Layer 5 of a small transformer language model trained on English Wikipedia (9 layers, counted from 0, width 128).
A neuron's activation on a vector x is GELU(weights . x), where the dot is the dot product.

Input weights of the MLP neurons that the questions are about. A number n stands for (n - 500) times 0.0011.
n50: 415 525 427 377 709 614 586 565 478 230 319 500 511 590 661 481 424 511 665 713 382 616 404 252 343 597 552 464 590 534 329 378 507 552 753 639 368 420 558 519 482 312 607 668 500 616 489 467 442 511 355 625 468 507 600 383 669 294 401 768 246 561 483 528 331 411 518 387 381 375 657 427 441 525 279 493 529 553 584 772 595 518 449 701 533 607 507 563 792 409 569 482 447 568 260 664 457 247 526 666 575 616 735 405 544 447 481 643 570 465 535 347 466 569 596 560 385 542 634 532 496 504 511 410 452 395 341 504
n109: 714 616 523 426 500 504 555 873 465 493 606 631 384 218 650 496 540 535 448 563 537 526 434 448 529 702 665 395 507 422 500 746 453 427 687 442 509 414 566 610 452 453 454 517 474 745 479 441 457 482 487 369 613 352 278 528 430 584 295 432 345 520 523 412 536 422 409 389 427 460 358 354 355 466 454 580 503 645 661 549 244 511 570 633 507 520 595 621 583 600 545 386 385 731 412 525 391 341 414 493 544 590 737 560 475 608 600 483 527 520 774 429 369 413 453 658 560 338 679 426 376 725 535 634 643 603 527 454
n114: 569 538 652 417 533 325 483 763 356 467 417 554 260 659 441 486 504 412 613 452 500 564 476 509 697 567 635 378 664 571 341 697 339 353 616 400 769 619 359 659 458 371 614 427 382 663 478 266 357 553 548 576 479 208 542 547 488 522 329 454 330 521 488 387 350 600 522 550 467 389 445 543 443 377 358 533 296 760 836 704 628 531 401 319 611 500 327 525 562 607 711 328 308 471 458 548 318 361 504 580 483 692 403 435 552 408 795 314 566 438 661 636 630 297 500 421 90 641 509 596 619 646 335 424 958 534 845 255
n154: 485 383 520 506 515 519 452 551 500 406 466 464 531 349 569 458 548 382 451 565 578 540 512 332 489 570 574 276 229 428 610 729 471 404 513 474 641 515 476 491 497 282 468 497 667 609 408 574 508 382 455 474 606 466 434 466 276 481 444 452 392 647 694 586 626 500 614 468 465 453 533 479 404 440 431 631 397 631 400 611 563 645 638 331 537 470 383 373 532 611 540 549 527 494 506 438 449 503 614 522 634 154 658 810 568 512 647 566 515 571 458 503 457 365 533 412 460 494 464 465 497 685 595 455 656 585 367 394
n175: 363 492 472 541 623 606 500 567 616 451 676 295 534 335 820 383 451 621 287 577 413 797 748 436 532 703 748 426 260 717 401 557 711 480 675 358 519 326 504 374 558 552 668 402 380 474 606 547 451 327 637 327 784 551 392 589 423 260 652 429 342 616 452 624 500 466 586 541 468 577 545 407 448 898 408 455 772 575 557 786 492 376 649 394 605 645 542 369 468 378 462 449 377 388 270 474 329 649 509 504 248 466 661 633 440 443 478 717 683 247 554 421 332 572 595 463 294 563 324 582 613 561 466 391 725 508 370 250
n194: 484 390 559 602 587 422 427 650 544 533 676 581 273 369 387 599 419 693 590 653 366 593 603 649 480 428 519 412 535 506 509 694 438 521 661 474 469 479 475 611 549 394 412 453 664 440 494 541 410 472 586 381 629 544 335 577 407 710 407 451 456 509 368 352 545 569 475 563 577 420 482 528 446 558 561 604 368 503 524 547 231 497 410 556 621 439 689 554 544 479 491 410 485 518 530 636 540 562 660 298 273 352 555 510 384 404 437 503 452 398 622 555 371 494 663 656 648 638 448 386 423 459 416 696 441 583 325 525
n200: 561 588 476 586 514 414 250 753 561 613 424 614 591 482 504 405 399 551 220 306 563 737 392 332 617 549 626 284 430 441 570 716 538 469 644 490 526 514 393 416 542 378 510 518 402 573 439 496 467 478 536 625 345 627 412 618 593 482 396 454 363 546 530 629 713 602 674 610 435 435 622 550 409 489 316 408 376 698 390 500 487 692 468 579 578 685 553 538 381 510 264 397 295 514 521 427 405 422 500 426 406 397 566 585 446 372 763 310 764 283 774 480 676 453 636 434 601 500 326 659 419 522 435 634 500 550 486 409
n214: 580 585 469 319 696 477 482 429 372 455 555 493 540 334 624 389 492 544 710 504 627 540 728 630 355 447 453 412 359 530 454 369 500 325 660 604 572 197 468 415 486 705 503 540 432 430 475 547 449 232 710 431 735 339 404 579 639 482 476 511 398 412 319 620 519 529 485 549 628 638 475 428 551 546 400 417 643 756 587 787 658 569 569 435 608 613 670 583 428 455 467 716 591 363 427 548 319 421 589 801 430 572 366 527 609 479 456 649 459 476 465 557 558 428 444 479 252 313 496 591 689 593 489 354 634 664 600 375
n215: 591 203 541 606 633 345 740 616 313 421 492 511 572 327 222 471 762 436 374 587 546 753 563 347 474 478 333 450 553 560 534 692 323 425 687 533 543 628 402 391 667 249 467 272 437 829 508 670 402 488 493 595 504 603 647 347 436 429 397 276 357 435 574 385 435 460 564 458 447 549 519 287 212 512 439 676 422 729 647 603 540 476 571 437 344 400 369 489 421 492 602 508 366 519 363 672 620 687 666 443 412 465 527 882 381 378 596 384 545 466 638 500 556 398 538 227 564 504 632 428 376 770 587 515 677 551 500 516
n230: 542 478 564 203 500 464 678 675 378 369 365 451 371 406 600 345 497 523 567 487 422 488 491 335 598 532 782 373 435 468 349 444 500 524 582 609 420 497 604 523 344 415 515 611 527 461 405 653 511 358 667 511 331 500 391 443 451 394 500 266 391 556 464 469 314 597 449 479 464 385 633 618 652 585 353 630 600 546 534 458 515 397 545 615 431 587 469 448 621 473 249 573 386 683 448 387 357 506 533 621 494 604 571 647 586 396 714 619 512 448 716 665 641 529 429 515 468 440 494 494 591 523 586 569 630 421 431 516
n249: 531 245 744 395 374 528 476 627 331 516 635 550 389 602 527 536 429 490 514 771 497 443 703 599 516 632 514 473 532 287 291 671 444 390 454 611 519 330 493 343 621 644 477 531 609 626 415 435 372 424 617 375 631 383 376 439 395 510 596 544 441 493 351 660 518 659 510 477 568 422 663 534 309 416 556 699 591 671 592 449 614 593 630 596 537 477 513 405 698 631 548 187 424 507 431 611 574 412 514 648 424 514 600 574 301 497 423 570 425 500 565 484 442 548 623 477 569 367 561 470 409 780 634 426 322 605 476 465
n250: 486 443 587 546 552 574 523 576 544 389 431 634 565 365 490 371 609 600 442 537 546 696 634 652 377 659 538 460 573 708 339 553 578 372 535 812 323 384 577 625 560 343 411 442 510 607 470 585 452 314 538 449 570 332 278 591 409 517 392 533 418 434 702 708 639 599 579 601 380 632 658 412 366 423 524 610 393 662 435 439 642 479 694 524 554 560 725 396 684 549 554 446 395 497 588 479 337 439 451 674 296 319 484 489 493 529 631 350 429 513 622 440 545 375 335 314 483 421 500 572 289 493 463 577 500 567 483 462
n262: 432 716 585 503 386 467 290 741 636 568 414 431 378 708 615 496 763 691 571 525 500 467 604 603 576 565 582 375 449 576 600 618 531 433 313 474 545 385 525 605 552 438 597 631 473 449 337 496 429 384 595 589 384 450 472 659 432 213 562 302 371 497 419 368 588 504 461 500 415 348 631 617 439 405 208 503 458 374 633 421 609 410 668 486 391 580 483 356 527 551 607 341 545 649 438 533 395 527 500 654 382 313 438 665 400 692 732 584 330 585 647 355 564 333 352 524 683 331 426 678 609 689 396 671 575 451 539 529
n302: 588 387 542 634 448 352 487 510 572 529 610 408 548 497 477 436 401 476 575 408 470 450 312 382 598 565 657 441 681 655 546 679 620 436 535 453 454 545 540 614 450 298 373 361 379 659 638 341 452 586 444 621 370 592 295 574 334 330 807 275 340 586 375 461 462 575 596 656 490 320 678 561 390 547 431 484 440 644 429 398 371 445 541 757 581 632 513 490 616 364 524 443 503 589 549 528 483 555 413 423 457 587 576 657 422 402 621 533 736 354 554 519 465 470 654 422 363 200 487 689 557 451 510 606 527 537 320 462
n384: 355 318 575 570 453 568 588 513 587 355 688 560 597 380 389 431 554 601 500 507 732 494 594 500 522 570 358 734 504 423 356 539 747 653 624 548 329 510 380 563 514 656 565 497 739 482 455 528 377 507 525 532 747 521 513 438 388 455 639 651 476 392 146 677 355 521 628 358 520 507 503 507 566 524 355 484 486 539 642 645 442 181 424 510 575 503 402 517 605 497 424 445 357 560 649 472 571 702 659 454 420 415 259 333 375 560 493 456 602 530 482 541 636 369 427 613 559 427 446 387 408 504 579 537 528 626 446 720
n390: 299 547 540 287 653 466 432 459 497 574 591 425 428 641 591 541 460 439 506 491 500 561 455 601 517 464 578 453 644 552 259 646 534 449 546 486 460 534 417 430 526 598 646 428 492 506 479 413 460 706 566 525 521 334 459 390 741 443 601 503 566 485 407 584 524 594 521 537 614 483 622 584 409 585 558 605 538 457 577 452 422 331 452 446 598 520 477 417 506 614 330 224 433 576 324 515 497 401 684 518 433 734 273 461 419 563 442 591 474 420 364 478 531 598 506 457 425 572 326 572 565 488 380 245 503 547 347 555
n393: 340 307 507 536 368 406 396 686 710 344 412 387 362 492 663 356 500 642 451 546 633 528 482 326 465 490 588 393 613 407 346 669 598 432 652 430 456 532 647 450 470 371 696 576 607 901 492 352 484 569 476 383 578 538 330 538 489 470 376 626 290 481 482 323 430 473 653 391 453 579 798 394 512 448 566 579 317 520 587 633 553 420 534 735 425 592 814 435 683 551 640 545 379 625 515 777 352 608 371 640 540 234 780 476 355 577 303 533 399 427 548 367 486 549 676 434 542 671 683 485 358 628 546 511 474 395 563 481
n413: 243 670 443 409 496 359 548 577 417 536 523 416 587 442 507 385 559 447 485 606 570 409 443 395 444 379 473 548 604 742 730 430 320 539 508 584 473 475 526 439 833 620 518 489 461 454 208 413 403 550 424 456 570 329 541 478 655 519 453 327 390 599 383 533 273 519 356 283 511 396 482 744 439 789 608 554 712 660 579 591 657 420 425 500 481 581 717 424 464 414 301 608 522 668 311 355 330 571 477 678 763 485 705 581 379 500 611 629 557 471 688 632 592 290 737 489 561 476 377 329 459 277 319 530 658 489 530 569
n415: 642 322 762 404 382 539 525 650 383 503 452 361 392 442 528 378 373 376 519 440 433 474 600 425 319 497 626 512 330 449 567 523 488 494 452 509 602 581 432 819 583 416 500 406 644 462 475 513 433 548 540 458 503 595 289 653 461 339 491 678 468 540 476 482 670 557 472 458 572 390 494 434 541 657 394 777 497 617 461 406 453 522 359 556 453 405 681 497 494 506 509 534 564 460 681 478 500 384 671 587 470 506 561 379 469 594 465 402 401 509 633 294 550 381 655 443 601 632 404 243 543 436 491 549 610 614 552 446
n423: 455 400 349 575 628 478 577 441 473 396 576 343 773 574 462 202 640 479 545 461 565 570 494 473 464 541 579 646 497 604 360 503 503 426 537 436 394 509 575 356 497 590 675 443 472 512 401 527 413 494 436 630 535 603 388 563 448 412 601 629 443 479 321 605 411 673 545 275 580 543 538 659 473 432 401 469 500 481 540 524 467 500 419 614 744 444 462 347 440 480 533 601 544 547 601 488 624 497 543 327 503 372 497 413 503 488 414 694 537 627 557 353 545 551 646 439 582 525 527 433 316 408 515 488 413 494 272 704
n428: 385 471 728 489 432 389 188 551 422 440 612 404 522 277 421 500 634 560 445 585 626 490 351 489 507 683 426 299 447 579 504 676 542 545 614 469 533 584 610 692 467 584 497 500 608 425 721 640 436 309 544 359 638 448 215 423 475 463 703 496 362 345 643 496 413 660 333 369 549 616 582 596 526 631 360 528 507 492 404 711 438 507 500 485 570 406 442 383 717 394 574 639 532 478 571 496 598 563 724 250 367 599 550 436 407 344 365 558 578 390 433 408 410 397 901 496 515 426 547 639 686 542 618 605 825 624 518 418
n435: 465 500 701 611 414 88 492 594 430 663 457 571 481 465 526 537 632 668 400 515 587 428 402 477 561 380 620 613 674 590 481 492 412 642 528 428 486 507 362 653 371 381 634 704 565 842 481 415 522 437 667 526 538 243 455 745 485 508 303 440 247 338 387 418 508 543 648 415 581 368 605 542 531 724 362 404 435 440 485 523 511 609 566 546 557 714 402 337 577 574 423 519 530 665 504 657 409 569 599 393 582 527 365 272 546 656 637 364 367 489 553 232 391 200 736 515 352 374 458 433 249 354 384 504 627 706 496 750
n444: 339 436 500 529 471 373 710 687 435 368 539 412 700 391 407 339 508 492 538 328 429 706 640 466 496 398 435 693 535 368 511 662 551 352 488 833 325 703 670 504 665 775 561 409 697 539 511 481 459 566 405 598 620 546 414 356 478 619 742 463 281 407 655 493 395 519 446 496 624 536 433 523 369 635 473 387 635 718 504 527 666 604 519 706 353 619 437 577 359 544 439 360 371 670 309 508 534 717 488 457 526 451 745 426 531 695 492 530 413 442 666 426 532 470 574 364 415 203 666 357 414 640 339 421 519 662 248 427
n461: 294 409 443 400 489 500 573 562 519 586 568 486 575 645 413 630 500 394 340 586 569 614 601 604 611 524 646 547 511 629 402 801 393 535 458 756 580 376 552 439 467 557 507 266 360 473 804 236 377 545 452 392 602 485 602 581 661 552 697 496 470 496 511 652 340 590 564 543 606 482 359 589 360 632 359 461 493 775 593 470 341 436 556 422 592 424 882 493 468 617 396 419 352 543 382 560 507 521 611 599 569 393 377 468 410 457 527 409 472 257 642 441 230 307 565 536 530 508 507 565 313 614 220 431 351 673 738 349
n465: 784 575 464 548 474 267 406 429 431 665 454 386 438 648 638 407 500 450 496 588 884 482 489 660 287 504 492 474 614 570 567 346 489 612 602 468 414 631 424 566 485 618 313 352 464 504 922 309 487 531 363 475 650 396 351 606 452 611 548 317 293 370 399 318 371 593 531 445 660 631 456 367 558 534 402 645 402 500 617 443 284 365 542 588 557 671 448 456 554 726 435 492 463 600 504 790 571 688 720 453 344 557 437 578 374 562 426 496 391 515 581 454 439 367 648 588 438 408 364 680 459 605 389 691 641 526 226 670
n493: 371 524 697 620 484 401 447 670 713 143 508 556 199 356 536 496 607 534 421 512 621 643 504 417 450 534 437 444 356 589 645 453 524 351 466 462 638 563 664 589 683 692 593 789 446 407 438 363 479 643 431 317 451 471 415 459 492 537 444 193 367 375 391 468 326 805 383 607 520 406 436 537 634 561 296 374 402 607 365 550 569 333 873 603 611 665 811 448 579 532 178 562 408 705 548 282 480 425 432 453 661 541 685 634 529 520 500 646 559 476 482 684 714 376 620 345 454 443 279 524 308 665 388 419 785 471 313 412
n497: 474 507 479 597 550 473 456 402 639 525 601 471 290 781 387 508 789 658 478 567 583 517 388 430 555 374 635 334 614 742 532 569 468 511 504 510 333 631 404 436 558 489 608 533 615 716 500 325 420 628 438 534 668 478 398 389 493 395 786 347 433 348 539 547 264 736 728 411 493 546 561 983 338 551 584 482 386 658 454 496 400 455 522 511 588 634 496 315 380 475 430 352 327 514 579 508 536 546 565 355 561 500 399 480 362 346 474 773 560 350 693 380 374 455 698 343 646 320 540 428 537 546 433 423 530 647 569 470
n510: 528 500 491 477 482 570 575 434 196 442 460 377 568 341 572 301 449 633 582 830 423 528 620 485 548 273 525 473 341 441 601 573 430 477 610 605 571 622 500 413 464 550 577 488 497 624 646 433 495 670 590 515 488 525 387 476 640 497 400 452 414 571 517 524 488 340 405 538 459 407 393 482 469 674 500 628 578 551 602 430 480 586 643 253 458 616 610 324 384 547 743 630 668 571 500 522 425 517 494 368 512 464 598 507 580 656 590 461 590 570 503 441 623 488 624 600 377 494 428 424 518 453 515 659 594 575 581 392

Each question shows a token from some text and the vector x that enters the MLP there. A number n stands for (n - 500) times 0.019.

")": 501 552 449 471 478 524 487 532 432 529 436 480 507 465 501 519 494 428 532 524 499 565 518 556 429 511 420 489 507 476 503 429 547 466 471 541 402 454 505 496 479 502 386 483 472 532 528 571 833 441 453 564 439 529 492 435 536 456 447 429 663 505 562 509 498 489 505 505 462 474 499 466 574 451 481 470 535 515 488 495 534 564 508 487 486 482 455 535 471 583 556 531 507 517 464 504 432 463 427 540 484 523 486 489 463 542 528 478 503 522 500 488 518 479 472 480 493 495 485 503 573 521 582 514 475 492 567 452
Which neuron fires most, and how strongly? n214, at about 1.2

"ible": 479 470 521 489 505 512 472 511 556 549 507 567 466 449 550 533 548 494 515 474 532 551 484 507 547 525 485 499 481 469 465 497 517 492 471 501 476 482 534 464 478 523 494 541 430 493 571 464 852 477 475 475 538 476 452 476 478 488 499 525 722 497 478 485 458 472 450 513 398 528 492 447 580 450 568 442 527 438 523 521 464 510 471 445 482 458 497 521 525 496 513 408 550 488 492 465 461 467 457 513 469 471 543 504 635 480 503 477 448 523 436 482 557 514 498 543 465 504 456 482 500 572 453 512 573 466 459 480
The neuron with the highest activation: n493

" \"": 509 493 542 465 537 582 477 502 512 550 423 514 439 520 531 482 488 562 510 434 473 469 460 550 526 479 510 521 516 520 496 520 514 444 445 465 467 570 520 491 484 588 505 530 395 515 546 452 807 478 471 537 444 471 475 497 520 509 528 508 699 475 489 450 533 437 441 524 471 431 542 456 492 475 506 478 442 464 519 311 467 555 524 457 475 479 524 501 515 518 428 537 504 515 527 488 489 487 523 453 480 493 503 561 552 504 493 472 525 534 567 576 449 456 487 495 551 456 480 520 467 540 517 530 464 500 442 526
Which neuron fires most, and how strongly? n262, at about 1.1

" and": 497 524 529 486 463 472 523 481 446 522 504 550 539 481 469 503 492 415 508 455 513 434 507 489 516 499 547 493 599 490 498 576 504 506 470 453 395 475 501 463 573 503 554 504 428 566 432 456 916 466 452 487 496 448 496 494 511 504 485 526 556 509 484 485 515 507 448 526 430 451 469 493 496 501 458 489 545 471 509 520 534 494 443 521 532 450 509 479 474 525 563 452 528 530 487 522 498 523 516 495 508 542 448 508 515 566 488 474 500 422 497 501 476 509 464 494 542 485 511 542 473 471 512 532 528 484 467 487
The neuron with the highest activation: n435

"ter": 449 542 555 493 554 557 537 501 491 475 465 504 530 499 484 521 475 531 497 554 448 575 454 447 470 452 465 539 451 446 498 483 477 436 495 489 551 515 546 425 574 520 471 479 516 471 504 532 797 455 432 484 519 550 507 435 497 486 473 505 764 502 546 476 531 483 434 435 433 499 394 509 549 528 554 492 501 440 504 526 461 568 477 456 522 382 421 567 484 537 522 554 540 515 476 493 449 463 495 477 489 494 522 509 563 479 485 532 511 539 506 472 451 489 451 507 472 583 526 488 560 488 534 492 428 472 448 507
Which neuron fires most, and how strongly? n510, at about 0.45

" Albums": 494 545 497 527 467 469 469 422 442 598 491 489 491 475 479 496 538 440 481 538 477 497 545 518 481 419 522 487 506 503 489 564 487 505 504 522 511 491 534 551 543 514 498 509 561 577 489 582 745 478 423 515 454 474 519 584 512 425 414 466 743 438 557 471 597 460 474 472 501 435 483 469 523 528 523 452 475 380 450 482 482 479 407 433 480 457 464 515 495 533 459 561 474 511 528 479 498 484 524 494 498 466 453 515 493 485 487 518 533 578 430 556 486 458 525 607 432 462 590 482 486 454 558 486 511 437 589 523
The neuron with the highest activation: n435

"-": 455 466 498 428 446 452 574 478 451 516 563 487 505 480 493 567 505 458 493 401 426 544 476 562 556 502 545 547 493 513 521 482 521 472 476 489 480 496 534 469 510 529 497 496 459 510 426 478 889 471 514 581 450 587 508 490 494 545 540 500 569 503 493 467 543 513 504 513 453 514 420 517 563 492 510 484 457 455 494 471 466 514 470 494 483 430 490 571 450 477 492 510 442 481 472 491 547 540 508 430 521 494 523 499 521 483 484 503 488 531 513 521 414 432 506 472 554 498 521 501 437 502 512 470 512 519 480 518
The two highest activations, in order: n444, n423

"ule": 446 524 584 439 459 460 559 466 445 479 459 450 528 475 491 550 514 480 505 457 526 525 509 518 428 500 470 488 519 451 432 473 500 475 482 517 459 503 529 448 470 469 490 461 509 541 459 502 815 433 498 477 490 601 515 484 471 424 414 532 694 517 540 545 500 409 471 425 510 460 490 533 476 464 565 590 483 461 489 530 508 506 482 511 492 422 466 554 516 512 544 559 436 509 479 499 436 401 488 533 482 529 535 423 547 534 560 489 498 510 489 434 548 563 447 558 495 537 534 507 538 486 529 482 550 544 545 525
The neuron with the highest activation: n50

" may": 441 523 535 497 476 434 500 518 492 463 486 553 455 441 478 493 519 482 503 513 472 461 450 444 542 533 523 527 459 505 561 513 554 386 573 451 518 431 540 499 487 486 484 530 414 454 502 459 844 526 499 461 490 512 419 491 529 473 560 518 658 540 490 502 458 532 496 507 524 468 539 522 522 494 524 510 516 430 495 440 461 553 510 495 480 458 463 538 492 537 489 517 578 500 428 519 466 406 430 472 574 556 509 434 501 548 519 553 497 524 532 524 463 557 468 541 499 449 535 467 486 472 424 532 534 495 493 502
The neuron with the highest activation: n109

" cons": 541 578 445 489 484 464 496 498 573 550 481 513 499 462 568 483 475 475 577 429 545 466 494 543 520 481 559 516 455 424 501 486 461 468 583 513 472 515 504 540 430 548 501 468 477 514 499 470 721 507 406 480 519 477 380 487 480 519 503 407 723 470 457 523 523 547 428 519 508 466 453 455 499 396 510 503 507 431 481 385 490 490 523 423 499 395 579 522 517 505 479 501 473 524 417 498 559 461 510 545 528 550 496 557 497 513 541 527 427 517 462 619 385 527 550 597 475 499 504 536 551 496 506 515 532 518 512 450
Which three neurons fire most, strongest first? n109, n465, n390

" was": 453 501 555 501 488 421 486 493 494 514 489 464 481 484 459 463 441 505 564 480 500 497 504 458 544 523 542 455 477 534 514 497 554 500 483 443 447 483 523 536 503 500 479 508 477 474 515 479 916 510 445 465 514 465 441 466 503 480 522 487 649 548 524 512 444 450 460 485 534 494 460 495 494 429 504 549 469 467 553 463 489 531 450 485 498 502 576 492 533 510 492 468 504 539 477 451 494 438 508 499 540 483 499 503 496 493 476 522 527 478 539 537 425 463 506 482 490 502 471 508 569 495 511 490 611 530 516 498
The neuron with the highest activation: n428

"s": 479 578 525 474 514 483 532 469 496 497 529 485 443 505 534 512 542 447 475 445 530 510 441 450 502 527 506 444 475 487 519 485 508 484 565 487 473 492 522 481 449 455 502 546 453 464 533 491 908 428 463 457 505 520 491 494 502 484 501 528 617 492 494 489 468 517 464 539 488 487 461 515 473 447 514 478 524 505 442 456 467 452 521 498 529 426 517 445 556 529 434 516 462 473 519 522 512 440 464 469 498 504 586 474 533 489 554 510 500 537 510 514 504 475 498 494 503 547 447 539 487 553 520 531 621 508 459 454
The two highest activations, in order: n493, n230

" should": 445 488 521 495 510 406 426 505 463 525 496 542 472 407 491 494 502 466 489 533 530 425 459 438 462 503 542 530 490 489 550 552 566 406 586 496 494 506 503 558 456 432 435 503 411 456 479 475 831 536 541 481 514 518 428 473 493 469 565 499 709 542 537 483 530 506 485 557 502 483 500 477 492 504 551 494 500 466 466 478 496 537 517 456 459 471 524 497 522 515 522 530 518 486 438 561 533 444 514 465 572 526 553 515 476 489 478 503 477 479 467 565 492 576 468 539 436 440 538 452 525 425 490 502 542 482 500 489
Which neuron fires most, and how strongly? n302, at about 1.3

"ot": 500 436 573 548 435 545 532 525 448 440 502 468 485 477 493 527 522 494 522 462 467 501 524 464 458 491 485 520 494 477 495 524 513 459 504 526 403 476 522 441 515 541 483 560 507 429 503 431 768 442 420 466 498 520 549 465 518 480 441 527 792 543 442 467 645 472 510 492 593 470 448 414 517 515 522 532 463 441 509 471 526 491 416 532 439 454 532 550 498 476 481 494 499 467 496 557 443 475 494 559 498 516 514 472 456 546 531 509 532 496 493 452 553 458 516 564 501 571 529 464 547 524 501 438 457 510 492 513
The neuron with the highest activation: n415

" also": 436 555 481 550 456 471 457 536 453 533 455 541 499 447 493 512 480 468 513 502 565 531 459 467 502 511 525 445 519 497 496 484 566 514 558 416 426 474 565 449 521 513 446 524 408 488 476 495 878 440 425 460 488 524 482 511 534 499 449 495 625 541 527 469 478 507 442 470 513 484 520 546 466 503 479 539 516 496 531 500 491 506 414 527 502 474 518 518 483 534 459 502 479 547 500 451 471 481 497 532 577 505 489 483 492 504 486 500 558 520 526 516 416 437 494 492 523 538 516 530 506 513 466 486 603 524 473 442
Which three neurons fire most, strongest first? n413, n109, n200

"\"": 508 516 544 502 500 533 510 489 489 537 456 460 562 494 508 482 504 487 535 513 537 527 537 577 447 489 419 450 468 542 455 474 463 451 471 500 522 502 554 496 551 523 524 542 432 538 542 533 834 481 452 514 424 457 411 573 528 442 473 542 724 484 524 506 598 449 468 393 484 489 439 479 527 431 536 424 533 448 559 534 520 552 447 475 521 418 521 498 454 468 480 531 492 488 529 532 462 419 480 519 493 511 463 511 520 480 473 471 498 487 485 476 539 434 484 539 518 482 474 512 513 477 498 506 501 496 488 507
Which neuron fires most, and how strongly? n214, at about 1.6

"st": 498 448 506 492 496 549 468 405 528 551 468 502 592 454 469 498 528 468 508 514 434 553 446 501 476 458 509 539 463 469 476 534 506 466 416 501 511 482 473 451 566 521 492 515 526 536 506 409 778 508 407 465 586 524 464 451 539 525 499 511 774 526 502 474 506 492 516 410 516 519 427 465 512 488 576 447 457 534 450 536 483 557 454 538 540 464 465 504 546 452 488 478 491 558 570 539 485 463 533 447 464 427 547 433 560 480 535 461 555 503 486 488 464 451 472 479 501 562 560 474 502 454 519 482 541 522 450 515
The neuron with the highest activation: n423

"\n\n": 437 501 468 460 438 531 489 570 480 538 543 490 508 499 518 479 507 475 506 550 409 430 518 549 490 515 520 483 507 398 436 530 500 519 484 498 401 474 526 520 543 496 510 495 498 529 412 492 889 476 500 565 445 469 543 489 490 466 530 507 590 474 441 520 486 490 511 483 453 489 456 490 535 445 496 560 452 501 521 371 529 499 487 512 543 466 509 465 501 504 518 485 503 490 476 472 477 467 558 512 486 508 513 489 543 542 501 556 542 539 534 518 493 490 483 441 485 473 524 531 446 466 510 520 460 535 549 486
The neuron with the highest activation: n249

"oted": 490 522 510 441 546 509 466 522 512 528 517 502 451 461 581 529 501 451 522 446 518 527 520 476 520 532 542 474 444 433 453 549 504 490 497 512 479 449 537 446 443 498 500 523 461 462 529 454 857 447 489 467 552 511 528 483 546 448 488 461 619 515 438 476 507 495 448 475 423 581 485 452 573 448 564 498 507 469 474 464 500 521 514 462 568 439 537 526 521 539 459 459 494 479 449 430 470 464 510 581 532 488 512 425 558 559 508 461 516 512 519 489 457 539 524 492 465 549 442 550 522 556 425 524 596 427 488 490
Which three neurons fire most, strongest first? n175, n214, n390

" this": 505 446 488 554 469 556 484 512 461 530 517 522 486 540 621 588 549 457 465 455 517 491 505 454 454 444 531 466 541 521 406 538 538 444 468 515 422 494 490 408 515 471 493 522 482 521 501 511 834 555 462 462 424 517 446 441 540 423 468 493 587 481 506 528 528 489 525 465 433 466 508 504 422 448 518 439 463 436 498 532 460 491 473 578 489 453 542 585 490 496 484 499 478 524 538 582 471 448 492 545 522 518 503 517 473 497 453 497 485 517 411 555 500 533 520 543 560 542 582 518 575 503 464 451 473 537 497 466
The neuron with the highest activation: n393

"B": 522 432 512 580 440 467 501 462 465 501 466 499 533 516 469 512 502 483 498 550 436 528 500 477 489 472 496 549 546 479 444 437 513 525 451 538 414 454 460 399 558 489 476 505 533 499 553 611 694 522 453 551 500 561 520 445 527 495 495 448 816 459 501 526 578 496 514 503 454 482 425 473 468 482 502 479 498 476 494 425 439 570 422 492 534 617 481 538 474 559 487 499 558 497 477 499 459 533 440 463 590 434 516 491 527 519 524 491 511 492 421 435 515 539 456 549 463 487 494 459 585 470 574 464 446 449 489 527
Which neuron fires most, and how strongly? n510, at about 0.36

" in": 492 530 521 502 524 515 489 484 427 532 524 521 477 471 521 451 517 541 481 495 489 489 538 535 507 513 529 518 465 546 421 544 498 435 509 506 416 461 460 477 537 501 500 434 484 449 470 494 919 512 406 458 548 544 490 487 555 438 523 482 631 561 509 537 531 515 461 453 458 451 503 494 456 538 544 470 507 534 450 477 494 462 490 517 474 495 518 530 512 517 511 549 501 483 500 470 463 477 519 490 506 517 467 478 476 498 466 425 538 501 491 522 476 482 499 556 465 456 500 536 514 525 512 511 463 543 492 467
The neuron with the highest activation: n175

" th": 407 522 408 569 450 556 537 472 423 559 431 435 548 545 513 450 496 471 503 449 480 499 487 515 531 520 555 498 492 450 506 526 501 527 552 513 437 481 417 476 411 440 505 520 447 541 500 469 787 515 451 474 531 532 463 481 487 463 502 483 711 525 540 424 475 466 577 484 489 544 517 450 387 485 456 470 473 538 470 542 483 562 431 492 460 458 557 581 572 578 444 510 513 475 536 493 506 472 485 419 537 535 546 496 494 457 508 551 522 492 542 514 430 532 524 555 520 509 533 492 457 467 516 442 536 515 481 496
The neuron with the highest activation: n50

"ly": 484 501 497 476 428 477 426 506 494 508 457 478 521 454 536 529 492 484 529 546 595 492 492 442 491 434 503 462 539 482 533 498 475 495 521 429 475 485 534 499 499 562 555 519 407 534 519 476 865 489 448 466 464 561 439 488 485 478 485 555 697 521 536 480 509 522 485 395 443 507 554 545 507 459 490 527 489 530 555 505 477 536 417 503 517 431 463 479 524 468 479 543 533 513 503 472 487 485 596 473 507 569 517 454 505 549 462 448 489 474 496 453 454 545 494 536 492 521 534 521 514 461 504 487 499 491 476 485
The neuron with the highest activation: n428

" Virginia": 529 491 535 508 427 473 486 421 517 475 449 481 420 552 418 490 537 566 456 516 486 490 509 454 514 469 496 481 499 487 452 490 520 542 513 509 400 472 513 548 463 541 458 509 460 494 479 538 834 427 463 562 501 553 533 485 491 505 524 465 753 433 462 521 476 484 472 510 504 560 509 513 482 516 492 504 530 445 567 524 474 457 478 547 481 432 459 494 510 528 513 519 464 466 513 497 469 482 500 514 531 466 483 457 504 529 476 555 489 532 409 483 481 555 466 458 501 535 507 503 625 493 561 483 432 517 507 505
Which neuron fires most, and how strongly? n384, at about 0.3

"ts": 484 567 478 530 526 510 491 484 476 462 461 514 488 485 503 540 550 449 551 432 482 472 480 453 441 453 440 485 451 486 531 360 515 545 419 498 490 517 516 493 555 510 519 554 466 486 478 423 711 451 405 513 505 505 564 437 506 447 511 454 777 564 490 425 577 488 579 487 499 513 471 460 602 468 487 512 465 416 490 513 550 509 448 419 483 442 562 509 521 521 385 509 524 499 495 482 533 457 501 528 569 467 537 500 493 645 494 485 559 503 422 539 502 477 481 532 495 564 479 513 541 470 532 401 536 496 486 537
Which neuron fires most, and how strongly? n493, at about 1.3